Layer 4 of a small transformer language model trained on English Wikipedia (13 layers, counted from 0, width 128).
A neuron's activation on a vector x is squared ReLU(weights . x), where the dot is the dot product.
The model reads these tokens: "O" "f" " the" " " "3" "1" " Division" " I" " athletic" " conference" "s" " that" " sponsor" " so" "ft" "ball" "," " " "3" "0" " end" " their" " regular"

The vector x that enters this layer's MLP at each token. A number n stands for n times 0.052.
0 "O": -19 14 -16 38 14 -3 0 -16 -7 11 -7 1 9 6 13 10 2 12 16 -5 -7 -9 9 -7 12 -9 -7 15 3 -4 4 -4 -18 -2 -8 12 -8 17 -3 24 26 -5 -10 1 6 6 -5 -5 5 21 -13 16 -11 -15 8 25 -4 -4 -5 23 19 7 -7 -11 -64 0 3 -13 -19 -32 -25 -6 -7 -12 -4 13 -11 19 18 17 16 8 -7 17 -10 10 13 -22 -7 17 -29 13 3 -3 6 -14 17 7 11 -53 -25 4 -15 8 -6 10 5 3 5 2 13 4 9 -59 15 2 -5 2 5 -17 -3 10 -22 20 10 1 14 -3
1 "f": -41 6 4 17 -14 16 11 4 1 8 3 10 18 -10 7 -20 20 16 -4 -5 -10 8 11 -20 1 5 -5 24 14 -4 -10 -4 -3 -20 3 11 0 20 1 26 45 -11 -5 9 -2 17 -17 -8 2 21 -15 7 -12 -4 -11 39 -15 10 -9 -8 -3 -7 3 -29 -61 25 -7 -6 11 -20 -18 1 8 1 -10 14 -9 12 -5 6 -2 -5 14 5 -25 1 3 -21 -2 -15 -24 -7 29 -13 -7 10 -3 4 12 -43 -18 -30 -3 -2 -9 12 -1 9 -5 7 12 -9 2 -12 -1 7 -23 5 24 7 -10 25 -13 8 15 26 18 -8
2 " the": -21 17 -8 3 -3 -4 7 10 -20 -2 24 3 -2 -12 21 6 9 15 2 -25 -3 1 -5 5 7 1 11 18 12 -11 7 -9 -9 -6 -5 14 2 4 -10 19 17 0 8 17 -17 19 -8 13 1 21 3 13 1 0 -8 7 12 2 -16 4 5 13 -28 -27 -37 14 -1 -1 13 -15 7 -5 9 -15 -12 3 15 5 18 9 19 -16 15 -10 -11 3 21 -24 -10 -12 -33 -10 9 -4 -3 18 -6 -9 7 -45 -24 3 -2 9 -1 3 0 0 11 1 13 7 10 -89 14 9 -19 -4 -11 17 -4 9 -12 8 15 30 2 -11
3 " ": -24 16 -27 22 0 8 -3 -1 6 13 -4 9 24 -2 -2 -1 10 10 3 -9 -3 17 -8 -5 8 16 2 23 -4 -10 7 50 -13 -10 -5 29 -3 10 23 6 30 -18 7 5 -19 12 0 9 17 7 -17 8 8 -4 -8 23 -1 6 -14 0 -17 1 -11 -27 -29 12 -15 -2 5 -4 0 1 7 -4 -22 -16 2 6 14 4 12 -11 9 0 -5 2 38 -7 -14 -3 -24 -9 17 -50 -13 15 -8 -13 -11 -49 -17 -6 -4 0 -14 1 -1 0 2 -2 4 17 10 -23 -8 -6 -14 0 13 -4 -13 11 -26 28 17 14 18 -17
4 "3": -22 9 5 17 1 21 4 -8 10 22 -10 0 13 1 -6 -41 -5 21 3 -6 -4 -1 11 5 3 9 -6 30 9 -24 7 1 -12 -13 0 27 5 11 13 15 38 -5 35 -9 -27 15 2 4 -14 20 -11 19 -2 -3 2 14 -7 3 -6 -4 -5 9 -24 -14 -31 9 4 3 -6 -8 -17 -5 4 -4 -37 4 -11 1 7 4 17 -12 -8 -4 -4 -6 31 4 -7 -6 -27 -8 15 -16 -13 8 1 -12 -1 -48 1 2 -2 -1 -15 17 -10 -1 -9 3 -2 1 -2 -45 4 23 -11 -5 20 8 0 12 -23 13 12 35 25 -15
5 "1": -22 15 10 7 1 6 6 -9 1 8 7 7 7 0 4 -49 -4 25 -2 -9 1 6 12 12 -3 -3 3 30 0 -28 9 8 -13 -3 -8 11 2 9 31 33 38 -13 21 -1 -20 19 4 21 7 23 -12 7 12 -18 -2 16 -8 -9 -4 -13 -5 7 -37 -22 -24 6 -4 -2 0 1 -6 -4 9 -5 -36 0 -5 7 -1 2 8 1 7 1 -1 5 32 -5 -16 5 -26 -5 14 -5 -9 11 -10 -10 2 -54 -10 -5 2 -1 -6 22 0 1 -14 0 -12 5 0 -46 3 19 -12 -4 18 -5 1 19 -26 14 12 23 7 -12
6 " Division": -13 6 27 -25 -6 2 9 -3 -12 -2 27 5 16 3 -17 11 16 -2 17 3 15 8 -13 15 -19 -8 -13 13 10 -27 18 -1 -17 -4 -15 18 0 13 8 15 47 -18 -5 5 -26 15 -11 37 14 16 -22 3 12 -2 -1 22 8 -1 -10 -20 19 -15 -21 -29 -36 2 -21 -19 15 -4 5 9 9 -21 -11 -12 -11 -2 -1 11 5 -12 5 -7 4 0 -7 -28 -10 0 -27 18 15 23 -2 2 -7 -20 -18 -34 14 -26 -8 -9 12 27 0 0 5 33 19 18 -23 -39 -6 4 -26 7 7 9 0 18 -7 21 11 24 -1 4
7 " I": 0 20 9 18 -6 -2 -18 6 -8 -5 -12 4 11 -1 -2 1 -1 14 15 4 11 -6 -6 20 2 4 4 1 10 -38 22 0 -8 -19 5 10 5 24 -7 -4 20 -25 9 18 -17 20 -6 13 15 5 -11 -2 11 -9 0 16 -11 4 -2 -6 0 4 -4 -42 -68 6 -35 0 -6 -2 -3 5 -8 -10 -10 19 8 -4 -14 7 17 -10 2 7 4 -10 -8 5 20 -4 -30 -12 22 -20 14 -14 6 -13 7 -56 14 -14 7 3 4 0 -10 -14 21 21 28 7 -14 -7 -4 2 14 0 1 -11 -28 10 1 24 19 26 5 -8
8 " athletic": -9 10 14 -23 16 -16 0 0 -1 -4 17 4 10 8 43 12 -5 14 -9 -5 16 -1 14 6 1 2 -6 -4 13 -37 9 14 -18 -13 -23 15 -9 3 4 9 13 -4 -7 -13 -14 -8 3 28 -12 12 -27 31 -15 36 14 15 -1 -18 -33 5 17 5 -10 -18 -24 -6 10 -7 29 13 -2 19 17 5 3 -3 -25 -20 8 -2 9 -24 18 -10 -3 5 15 -29 7 -17 -16 5 3 8 12 23 -22 -20 -39 -34 -7 -13 -4 4 -5 -3 17 11 -9 1 10 11 -2 -46 23 -10 -15 -17 8 22 5 7 -14 16 16 21 23 -12
9 " conference": 5 9 14 -34 7 -5 9 6 -5 -5 27 6 -1 6 18 12 -3 11 -2 -9 25 -11 -10 13 -23 -5 -6 -4 0 -31 11 15 -28 1 -18 6 -26 2 8 24 18 -4 1 -12 -14 0 5 23 19 23 -28 29 -6 5 1 17 -6 -6 -22 -6 8 -5 -6 -3 -21 -9 -5 -9 13 21 0 13 -4 1 -7 -3 -22 6 2 -10 -4 -16 12 7 2 -10 2 -32 12 -15 -24 6 20 31 2 14 -15 -14 -29 -37 8 -4 -7 0 -10 3 10 6 -20 6 15 31 -9 -45 13 0 -32 -9 11 34 2 19 -20 53 9 10 19 0
10 "s": 8 11 13 -4 2 -22 1 -5 -5 18 -1 9 14 -7 23 14 2 34 14 -13 17 2 -7 -6 1 8 -13 14 23 -26 15 -4 18 -6 -14 3 -7 -4 -3 26 95 -20 -6 4 -11 16 6 6 -3 25 -25 14 -2 -15 -5 17 -8 -15 -16 -9 2 3 -9 -14 -28 -10 -19 16 6 11 8 7 1 2 -14 8 4 -2 6 -8 -25 -9 35 -4 -3 -7 11 -16 13 -11 -22 -11 33 1 -6 16 -13 -16 -9 -38 16 -14 0 4 -5 3 -5 0 -10 3 8 1 0 -44 -4 -7 -18 -11 24 -16 -9 3 -37 18 17 26 4 -20
11 " that": -1 12 0 -16 -6 -10 -10 4 -7 3 -4 -13 9 -9 15 -25 -15 24 7 -9 28 -23 -8 7 0 -7 4 0 17 -17 15 0 -5 2 -5 -6 7 25 -28 19 27 -12 2 25 -14 20 17 6 4 -4 -5 12 15 3 -10 16 2 -12 6 -3 -26 6 -11 -30 -4 1 -2 7 5 15 18 1 -3 7 -6 -3 -4 15 14 -19 -8 -3 26 3 -17 -1 13 -24 14 -27 -35 -9 10 5 -14 -3 -1 5 -10 -52 7 0 10 24 -3 6 -10 5 7 10 18 16 -25 -66 10 6 0 14 19 16 -9 2 -17 28 18 13 -5 3
12 " sponsor": 9 4 8 -26 5 12 -2 9 8 -1 16 14 1 19 -4 16 0 12 -20 -5 8 5 -2 -4 -16 13 -8 20 43 -2 5 6 -4 -11 7 27 -27 13 6 16 31 -25 6 -18 -9 3 -12 17 15 10 -25 11 5 -6 7 3 -14 -6 0 2 -3 -1 -6 -23 -21 -24 -5 10 21 27 5 14 -2 -15 2 -3 -6 10 -10 -24 -4 -7 11 -1 3 7 -2 -28 -3 -14 -13 6 7 9 7 15 -42 -4 6 -47 14 -15 -37 -25 19 4 1 -4 15 14 4 10 -11 -36 7 -17 -14 15 13 38 19 14 -37 29 4 -18 14 -9
13 " so": 10 22 -4 0 4 -21 -18 3 5 -18 -15 -1 -6 9 36 -5 -15 24 -12 5 24 -21 -13 -21 9 5 -9 4 5 -25 5 3 12 -10 -3 3 -6 13 -9 18 11 -15 -15 15 -40 2 -6 8 13 -11 12 7 21 20 -10 21 -3 3 21 12 -7 19 4 -30 -30 10 -20 21 -1 12 -2 1 -14 8 -6 11 -15 21 7 7 0 -9 5 -19 -22 -30 17 -12 -5 -9 -28 -15 27 -18 -3 10 -1 16 18 -48 12 -6 11 4 -15 10 -3 16 -2 9 3 2 14 -45 -21 -7 25 -15 14 10 -3 6 -14 32 10 22 3 8
14 "ft": -29 -5 16 -11 5 5 -4 -15 -9 18 -19 1 14 13 0 -5 -10 5 5 3 23 -5 -4 -12 12 17 -8 26 16 6 -7 11 -1 -7 -10 17 -10 1 0 18 62 -21 -11 13 -25 13 -1 -24 4 30 -29 -2 -12 2 -11 15 8 -7 -19 0 -3 9 -13 -17 -50 -27 -10 10 12 4 16 1 -6 20 -20 8 -10 14 -2 -9 -8 -3 18 8 -19 18 -10 -7 4 -1 -4 -3 34 2 0 12 -8 1 4 -31 33 -13 4 -8 -7 10 -5 2 -8 13 -10 -6 -29 -33 -18 -11 6 9 -4 32 29 25 -44 31 17 13 12 -15
15 "ball": -13 -4 12 -22 -6 -2 8 -4 1 7 -25 -16 7 0 22 3 -2 9 -4 -12 26 7 -1 2 -18 36 -18 2 20 -21 6 -10 -18 -2 -1 27 2 -11 12 29 64 -5 -21 -3 -4 -5 10 20 -7 24 -17 24 -21 16 -7 -7 4 -9 -7 -5 -1 3 -11 -33 -35 -22 -19 -2 9 22 9 19 2 5 -7 14 -21 4 8 -20 -5 -22 30 -3 0 12 14 -22 4 6 -7 -8 12 9 1 5 -3 13 -15 -39 22 -10 -14 -5 -9 4 18 3 -10 20 14 -10 -26 -37 35 -10 -19 -18 0 18 18 3 -1 -1 22 19 21 -19
16 ",": 17 0 0 0 -11 -6 3 -2 -9 -13 -23 4 1 14 -2 0 -15 17 0 -12 16 -11 -3 34 -23 3 -19 20 15 -24 32 4 -4 3 -11 16 -7 7 -1 26 18 -33 1 -2 6 9 7 19 -14 7 -4 11 6 -13 -3 15 -9 10 -2 28 -28 -6 -2 -5 -7 6 -48 0 -8 9 10 7 -8 8 -12 10 2 2 0 -15 -1 19 25 -2 -12 12 20 -16 -5 -1 -25 -10 25 0 -16 10 3 8 -5 -49 21 0 -9 -6 -13 8 -9 -3 -5 23 16 -1 20 -73 -1 -17 -3 -12 14 14 -4 6 -11 28 23 4 10 3
17 " ": -5 8 -30 18 7 2 -7 -5 7 3 -20 2 6 3 -1 0 -1 6 -1 -1 7 17 -19 2 10 26 -11 13 10 -16 3 56 -8 3 -10 27 1 6 31 7 30 -32 -16 8 -16 16 7 4 12 -1 -19 13 -3 -4 -14 14 1 6 -16 3 -11 -1 -5 -23 -10 -13 -14 7 3 20 9 13 9 8 -22 -4 3 2 12 -3 3 -4 15 6 -10 13 42 -11 -9 8 -22 -10 22 -49 -8 6 -21 1 -19 -48 -1 7 -15 -2 -5 2 1 -11 1 11 3 21 -1 -26 -13 -13 2 -15 1 9 -19 13 -29 38 16 5 10 -5
18 "3": -5 -3 6 16 7 18 0 -7 11 12 -27 -2 -2 6 -2 -46 -14 23 -3 4 5 -4 4 11 0 15 -19 18 17 -30 0 2 -13 -1 -3 25 10 5 16 18 41 -17 22 -5 -20 16 12 -3 -25 14 -11 24 -14 0 -1 6 -7 1 -4 1 1 8 -19 -10 -15 -8 1 10 -12 13 -12 5 4 11 -31 21 -15 -6 6 -4 6 -4 -4 0 -9 4 33 0 1 5 -26 -9 18 -11 -15 -3 -7 -2 -4 -47 19 7 -5 -1 -6 18 -8 -12 -12 17 -8 6 -13 -54 -2 22 5 -19 10 23 -4 16 -29 18 13 30 19 -6
19 "0": 3 7 -8 0 9 -2 -2 -5 -6 8 -12 -4 -12 9 2 -48 1 21 -7 3 18 -5 10 17 1 12 -17 3 15 -17 8 -4 -9 -3 -25 12 0 16 18 26 32 -21 10 20 -6 16 15 12 -17 14 -8 6 -11 8 -12 11 -8 0 -25 -8 2 4 -13 -8 -18 -9 4 -2 -6 30 -12 26 21 8 -21 18 -13 7 -1 -1 0 5 10 10 -12 22 29 -8 -7 -4 -18 -4 17 -8 -4 12 -8 -7 -1 -46 6 6 -12 -6 -14 17 -6 -8 -9 10 0 3 -12 -61 -8 15 -3 -12 11 24 -7 20 -34 22 14 28 8 -19
20 " end": 7 -12 7 -7 -2 -6 0 4 14 6 -2 -4 7 7 21 0 3 -8 -8 1 -3 4 -8 -6 0 4 -2 1 26 -22 6 17 6 -14 0 15 0 22 -8 9 9 -23 2 19 -12 12 -22 4 13 3 -12 41 7 13 -7 11 6 9 3 -12 5 -15 -7 -26 -26 -10 -12 -8 -23 35 -9 12 -4 -4 -10 0 -18 10 -19 -21 -7 -11 15 -15 -8 6 -2 -22 -27 12 -2 8 -16 5 -8 13 -5 -8 -17 -47 37 -28 7 -7 13 -3 -11 -4 -19 47 13 37 -22 -42 8 18 21 16 16 11 7 24 -33 32 5 20 -9 7
21 " their": -1 14 -11 -9 3 -22 0 -2 -3 -23 -3 -8 -12 -2 39 0 -4 26 2 -12 18 2 -9 8 -7 22 7 8 24 -11 8 -24 -7 10 -2 4 15 4 -9 21 9 -4 -8 -2 -21 24 6 1 11 16 -10 15 -15 11 -13 3 -1 -15 -20 -2 26 13 -27 -9 -18 -2 -1 18 9 18 17 14 24 12 20 11 2 -17 27 -14 12 -21 20 -20 -19 9 6 -45 16 -9 -6 -10 9 2 5 -1 -15 -8 -14 -32 3 -9 -1 25 -9 -6 17 -8 -6 5 7 18 -10 -82 1 7 -10 -10 -2 22 4 0 -6 8 9 30 -7 -20
22 " regular": -1 -2 -4 -33 8 3 0 -3 -11 -24 -11 0 -10 16 35 -11 -6 14 -21 4 -10 7 10 -9 -17 11 -7 1 14 -39 17 14 4 -11 -11 27 20 4 15 11 15 -10 -1 -13 -19 -6 -2 2 8 -2 -24 18 -13 9 0 14 -13 -1 -6 -10 -6 -9 -8 -7 -30 10 5 16 -1 32 8 20 22 32 3 4 -24 -15 -17 -26 7 -35 21 -27 -3 -1 6 -19 -17 -7 0 14 13 6 16 9 -9 2 -15 -41 19 -2 -15 4 -7 1 13 12 -14 18 24 8 -15 -60 9 8 6 11 -2 15 7 11 -2 21 12 16 25 1

Each question shows the input weights of one neuron of the MLP. A number n stands for n times 0.0068.

n266: -16 -26 -11 -9 23 -1 0 -2 1 5 34 0 6 -9 -42 -4 -13 10 13 9 31 -15 12 -31 -4 -7 -21 27 -6 6 -10 -1 -13 -18 16 21 -28 -11 -18 -26 -22 5 7 -19 13 -6 1 12 -6 6 5 1 5 4 19 5 -10 6 4 2 25 0 -26 27 12 -12 37 -23 -19 -28 21 6 -11 -6 -21 -2 1 -1 4 4 9 -27 -18 2 12 -5 3 4 -10 1 -18 -11 14 -1 -4 -27 11 18 30 10 -5 24 -2 -33 -24 6 -40 -18 14 -41 -20 -28 -19 4 18 13 -5 25 -7 -10 14 8 2 16 -7 3 10 -13
On which token does it fire most? 4 "3"

n5: -28 -9 -8 -6 1 -19 43 -31 19 32 7 -18 -3 -9 -28 3 0 -31 -12 -41 12 -8 3 -1 -10 9 4 -5 10 -16 -7 -12 27 -5 48 19 13 -8 1 -17 1 13 -38 -1 5 -14 22 -31 7 1 4 5 -13 -51 8 3 27 40 -29 4 5 14 -12 52 5 -8 12 23 -38 -4 -3 -15 -26 6 2 6 39 3 19 -28 19 -21 33 31 -3 -12 -43 12 1 31 -3 -6 25 -6 4 -32 23 -25 12 23 31 -8 -24 -10 -18 1 9 31 -15 -12 5 -5 -4 -1 -18 -18 1 16 -19 -4 -7 -6 1 33 -6 0 -2 12
On which token does it fire most, and how strongly? 14 "ft", at about 1.3

n132: 1 -9 -2 13 7 14 5 -19 -15 26 11 -23 2 -33 -9 0 20 -12 30 2 -17 -16 11 -10 21 -18 -13 -3 -8 3 3 -22 -13 -13 40 15 -14 -2 17 14 -8 11 -19 17 -4 -11 -26 2 10 -25 4 14 -3 2 -3 5 1 -35 -28 -8 6 -4 -21 16 -7 48 -12 -47 -10 9 9 39 3 -7 8 33 24 -17 -24 -5 17 1 -10 40 10 6 -13 12 -4 4 -18 4 -2 -19 7 7 -1 -10 -11 2 -23 -19 17 30 12 13 -2 20 -8 -18 25 -6 16 22 35 33 -15 2 -11 -33 -8 12 30 -30 3 28 -33 32
On which token does it fire most? 1 "f"

n18: 4 9 6 -35 22 13 -2 -14 5 26 7 -37 -22 13 -10 26 -33 -5 -44 -32 11 8 12 5 1 19 -30 -2 -11 27 15 -28 26 1 17 11 -15 6 16 3 -5 29 -46 24 -8 -20 7 -4 -19 13 32 -2 11 -15 21 19 24 -11 -22 1 -6 9 18 -32 4 -8 -13 4 8 -10 -5 18 -1 6 3 -15 12 -22 32 -23 -6 18 17 13 3 -23 -6 16 -11 16 -11 -10 1 21 25 6 7 7 -29 14 9 12 3 9 -13 -21 -9 3 -5 5 -24 -3 -6 0 24 -20 -13 16 -14 -7 8 15 15 -1 16 20 36 2
On which token does it fire most? 15 "ball"

n43: -4 -3 -25 -3 15 -6 -5 4 -26 -3 8 -6 -6 -38 -17 6 12 8 7 6 32 -8 2 -12 0 20 -16 31 -10 -1 21 5 -3 -23 18 9 -25 -4 -34 -9 -35 12 -2 6 4 -6 -25 -16 19 -3 0 -22 -3 3 15 -2 -13 11 1 15 15 10 -20 10 11 25 -14 -8 -8 -1 22 5 -3 7 -9 6 12 -5 28 17 16 -22 -1 5 -3 12 7 13 8 -12 -18 -21 5 -14 -17 -7 0 16 4 -12 -6 10 -4 12 -6 17 4 17 -1 -18 9 -9 13 9 21 -1 2 -16 3 -11 5 8 0 -3 20 4 -8 -15
On which token does it fire most? 2 " the"

n319: -8 5 -19 19 16 -14 21 -10 2 33 10 -17 -4 -28 -10 21 -11 14 -4 -7 22 23 -15 -47 0 3 -6 -7 -3 2 5 -16 31 7 15 -15 -3 -27 5 -23 3 -8 -19 2 21 -11 4 -7 -7 5 4 9 11 -26 7 -3 8 -8 -10 0 8 -9 -11 27 11 3 -9 9 -33 -24 -2 -13 -15 -27 4 7 20 5 16 -12 -15 -27 -8 1 -1 5 -10 -16 -6 -3 -7 3 -5 -18 7 16 -15 -36 -20 29 -11 17 -11 -2 -1 12 -45 23 20 -27 -17 0 11 15 -3 39 1 23 -11 -23 -6 -2 -13 6 -4 22 -1 -17
On which token does it fire most? 10 "s"

n143: 1 -14 -6 -2 23 16 -11 -25 -16 -1 18 5 -21 9 -13 -9 -33 12 -2 3 3 7 0 -13 17 -19 -36 3 13 7 -15 5 -17 1 -3 -5 15 -4 -6 -23 -10 18 18 -5 13 -20 3 -5 -11 3 -6 8 23 11 0 -25 -12 23 34 13 7 22 19 8 13 20 31 2 -23 2 -6 -10 5 12 -26 -9 -11 7 12 -4 16 -12 16 8 9 -3 12 6 22 -4 -27 8 -17 -10 -26 19 -12 -22 3 -6 -34 32 7 -7 -24 0 -25 -17 -3 -20 14 24 4 5 11 5 9 -4 -1 16 20 -18 6 -2 -7 -22 -4 -8
On which token does it fire most? 4 "3"

n36: 14 -17 -25 -7 6 -12 -10 6 6 28 36 -6 -21 -5 2 9 -5 33 -35 -2 10 -10 4 7 -1 11 -12 -6 6 3 22 -1 -21 35 -18 9 -21 -20 -15 15 -9 25 2 23 -3 -31 -52 -34 -7 -4 -5 -29 -20 -43 49 21 26 10 -12 5 21 25 11 1 15 -32 5 13 22 1 -1 19 1 24 11 17 -2 7 -6 -37 20 26 1 41 -8 -14 -24 2 4 7 -7 7 -5 -9 19 4 32 13 -16 -10 -26 20 8 6 -14 -23 -24 12 -25 19 12 -30 18 12 7 17 -21 -22 35 -33 -31 -15 -1 -26 8 -45 19 10
On which token does it fire most? 0 "O"

n202: -8 11 -3 -10 -5 -4 -11 -3 -8 -8 20 13 -15 -15 22 4 -10 1 4 -13 -6 -6 -1 -31 54 5 2 -5 -33 4 13 19 25 11 6 -5 -4 -12 -2 -3 -18 0 6 46 24 -1 -19 -6 30 13 -10 -46 16 -27 19 9 26 -6 -9 1 20 11 31 -1 14 -4 -15 0 -25 8 25 0 13 -1 -22 -8 32 -15 -24 -4 5 -4 7 18 -5 14 0 22 -26 10 -3 2 14 7 22 15 4 2 2 -27 6 8 -15 -6 5 -27 2 23 26 5 -5 -5 -35 29 28 -22 -17 -12 -4 11 0 21 1 -4 6 -5 -20 2
Its three highest activations, in order, are on tokens 7 " I", 17 " ", 14 "ft"

n310: 9 1 4 0 -9 -4 -6 5 17 21 5 -14 -36 5 -23 -8 -11 -22 -35 10 40 -13 14 1 -8 -11 -25 12 -18 11 16 3 -13 -13 -4 4 -12 6 1 10 -15 10 -14 4 -1 22 7 2 -7 1 31 -20 32 -6 -10 -11 -3 17 -1 -15 13 20 8 16 17 -11 12 -15 -7 -5 6 20 -14 -16 -7 9 0 8 -5 -4 21 8 -7 10 5 10 9 39 1 6 0 -1 -31 11 22 -12 5 -6 30 -4 -21 11 9 -12 -34 14 -31 -16 -9 -22 0 -7 -3 6 18 19 -13 1 8 -9 8 -7 26 0 -15 10 5 -5
On which token does it fire most? 19 "0"

n16: -10 -14 -19 -1 0 -7 -15 10 17 3 -2 -14 -11 -9 -5 6 -19 0 -4 4 11 -17 1 -4 22 -28 -2 16 -16 -3 14 -1 8 -12 -10 -3 -6 -14 -4 9 -11 12 -3 28 0 2 -16 7 17 -6 9 -19 12 5 -5 -2 -10 -5 6 18 26 20 13 12 38 27 4 10 -17 20 19 -20 -18 1 -3 -9 10 -15 -16 -23 15 1 15 3 -2 -4 2 24 -3 8 5 -10 11 20 29 7 10 13 -18 17 -22 -3 -13 19 -3 -5 5 19 12 -3 -8 -2 5 -6 0 -7 9 -15 -3 -7 -28 -4 10 -11 -1 -4 -1 -13
On which token does it fire most, and how strongly? 13 " so", at about 0.022

n336: 3 9 -13 24 7 -5 4 -5 -6 8 -20 -6 -31 -32 -2 13 0 -3 5 -16 -10 0 -5 -9 -13 11 -3 -5 3 6 28 -11 4 -8 8 -24 -10 -37 -6 -13 -45 21 3 -7 -3 8 9 -1 22 -8 17 -9 -7 -10 -10 -14 27 -1 -7 -5 11 29 -13 6 34 13 -5 -18 0 31 5 6 -41 -8 28 21 18 -4 16 -5 9 -1 11 4 -26 23 4 9 -8 29 -20 -9 3 -5 33 -4 -6 8 -19 19 -12 20 8 12 2 16 8 -6 28 -10 -7 -32 -2 -4 3 20 13 -10 14 -12 -11 3 -9 14 -39 17 17 41
On which token does it fire most? 21 " their"

n338: -5 -16 -4 -8 7 16 7 -1 9 15 17 6 6 -18 11 -12 1 2 8 -17 9 -2 -4 -14 31 -30 -13 15 -12 20 -2 6 8 -6 -15 13 -7 -6 -14 -16 -8 7 1 0 37 -3 -2 3 -4 -5 4 -19 -2 -8 17 -12 23 -7 -19 -6 4 -11 9 23 8 -15 -7 -2 -9 -4 9 -2 -10 6 2 -5 -20 21 -7 0 3 -18 1 -11 -3 19 0 0 -15 -4 1 9 -17 -7 8 5 4 -18 -7 -2 0 7 -11 -2 -15 -4 -38 -1 -20 -4 4 -7 -15 9 8 -6 15 8 -9 15 10 24 -13 -14 14 4 -6 -8
On which token does it fire most? 14 "ft"

n332: 11 13 -17 -9 -11 5 18 -15 -9 5 4 -1 12 -6 -13 -6 0 18 -6 -12 -5 -7 25 -3 -1 14 -14 -3 -16 8 19 -38 -5 3 7 6 5 -8 24 -10 -17 22 21 3 33 -8 -1 -18 -10 3 0 -27 18 -21 20 -2 -1 -16 3 -41 15 41 -6 -7 7 2 17 -8 6 23 38 13 -22 8 -15 -1 -1 -11 -3 9 1 -3 7 8 -8 6 -12 6 -9 20 -22 -12 5 18 13 -6 -10 -16 7 -15 7 29 24 13 -17 -7 -6 11 -23 17 -19 -12 -7 11 20 -5 -17 14 -10 0 -8 16 7 -18 -22 16 1 -13
On which token does it fire most? 5 "1"

n377: 9 -1 -13 -12 -2 -21 25 15 -9 3 24 2 2 -11 8 25 10 -17 3 -7 5 -7 -5 -8 30 -16 21 8 5 6 25 -10 12 3 8 25 -38 8 3 -8 -6 -2 7 13 -18 -14 -38 3 24 -19 2 6 7 -35 17 24 7 1 19 21 23 -3 18 -5 8 2 11 1 -2 23 22 -2 0 -34 5 -2 -7 4 4 -43 18 -14 7 17 6 -10 9 11 -20 -22 -15 -2 9 -4 14 6 3 -15 -5 11 -40 3 -10 -21 11 -15 1 7 -6 10 4 13 31 5 -13 -22 -25 17 16 3 -8 14 -11 2 8 -17 -25 -15
On which token does it fire most, and how strongly? 12 " sponsor", at about 4.9

n107: 16 -1 -5 -48 41 -32 -1 9 -28 21 8 -15 19 -14 -5 32 -27 9 12 -14 24 -8 49 -5 -17 20 -53 6 -2 34 12 -14 41 -8 35 -13 -21 -1 8 14 -28 6 -22 2 20 -15 -5 -15 17 0 20 -24 53 0 18 17 -4 -24 -10 -26 -24 -24 -1 -5 32 17 24 -36 23 62 34 17 -14 24 -13 -19 -7 5 24 -4 -1 -23 1 6 17 -13 -23 12 -18 -5 -46 -62 -19 22 13 -25 1 -7 1 11 38 29 22 -13 -28 -12 -2 -17 -21 2 -7 10 -1 15 9 -22 11 6 -20 -4 16 -8 28 -6 -23 -36 -4 -5
On which token does it fire most? 11 " that"

n374: -29 -20 -26 11 -5 7 29 -38 26 33 -4 -34 -8 -11 -12 -10 10 -18 -30 8 5 21 -9 -34 38 -12 -10 16 -4 15 7 -16 -27 -23 -2 0 1 -11 12 0 -5 18 -23 -4 49 7 13 23 -29 -28 -3 -6 -19 1 2 15 29 20 8 -34 -1 -10 -2 26 3 11 -16 -6 -41 -34 25 -34 16 -1 -2 36 -11 0 -11 -14 11 12 -8 16 -1 34 -7 -9 -12 6 -8 2 9 28 5 -24 33 19 -1 24 4 10 24 13 -1 14 -5 -4 -12 -3 1 -38 13 -18 23 -6 22 11 -3 -6 23 6 26 -1 32 15 1 9
On which token does it fire most, and how strongly? 0 "O", at about 1.8

n250: 6 6 6 12 -6 -18 6 -10 0 3 -8 -8 -19 3 -26 4 0 0 9 1 6 -21 0 -38 -7 19 -9 2 -3 3 8 -6 13 -24 -3 -14 -2 9 -7 3 -27 0 -15 -11 -4 -11 -43 1 33 10 -9 -15 17 18 26 14 -6 8 -1 -7 -12 -22 -27 10 0 9 0 -2 22 7 4 6 7 -14 -1 1 6 17 27 2 -9 14 8 3 2 14 -3 15 -11 14 -5 -20 21 24 12 -19 8 -7 -14 -3 13 26 16 -1 -13 -38 4 7 8 -5 -3 13 20 5 9 -10 -7 -7 11 -20 4 -2 -1 -17 1 -20 0 13
On which token does it fire most? 13 " so"

n45: -25 -28 -8 -22 -3 21 22 -12 -17 -7 -5 13 -32 10 -34 1 2 -15 -24 12 12 3 -15 -18 1 -26 4 18 -39 18 16 18 14 -15 29 15 9 -52 36 -3 -6 10 -35 28 19 0 -26 -23 5 4 -10 -3 -28 -32 -3 -22 -5 -24 -3 8 44 -18 7 27 19 8 40 -22 -19 25 -6 -19 -4 -14 -7 -18 -24 -13 -38 -30 45 -49 -1 13 8 -24 -10 -4 -16 0 12 27 -17 -6 6 -2 18 18 -9 2 18 -3 -26 -6 -21 25 9 -18 2 2 -13 -29 -3 31 -12 10 13 4 13 -10 14 5 -9 -26 -8 -28 8 -15
On which token does it fire most? 22 " regular"

n249: -1 -17 -19 -25 -10 -7 0 -3 -3 2 -6 21 -28 -10 -10 -2 -2 23 6 -7 -1 2 -23 -18 -20 28 3 -1 -20 26 11 6 22 -7 -7 -9 -1 -47 -17 5 -51 25 6 -9 16 30 30 7 15 -12 -4 -19 -3 14 -9 -8 -16 -1 -1 -16 16 20 -32 24 10 -17 1 -1 -10 40 1 8 8 4 31 24 11 4 -20 7 16 -16 4 10 -30 1 -31 1 -4 7 -3 19 0 -11 -1 -24 8 -13 -18 19 34 -15 -18 20 -12 -9 -27 -10 34 4 -6 -8 7 24 8 5 29 -6 -29 10 -45 -3 -6 -3 -8 -6 -6 28
On which token does it fire most? 21 " their"

n182: -5 1 -15 -41 5 -14 -17 -27 -11 8 5 10 10 -7 -30 17 2 17 -41 -20 20 13 2 7 15 -10 34 -13 -13 -6 -8 -27 15 -5 12 1 -17 0 23 7 6 28 -1 -3 27 12 -1 -1 21 21 26 -49 5 -35 13 3 18 0 -5 -29 18 20 1 16 8 2 -27 -19 3 -10 11 -2 -34 2 -8 20 -6 -7 9 -3 -3 -24 2 1 29 1 -32 8 -6 -3 -3 36 8 6 31 32 7 -8 3 9 8 -13 11 0 -15 -17 -28 7 -7 -7 -26 -2 -29 3 -6 6 14 2 -31 -42 1 -1 9 -2 -14 34 14 7
On which token does it fire most? 6 " Division"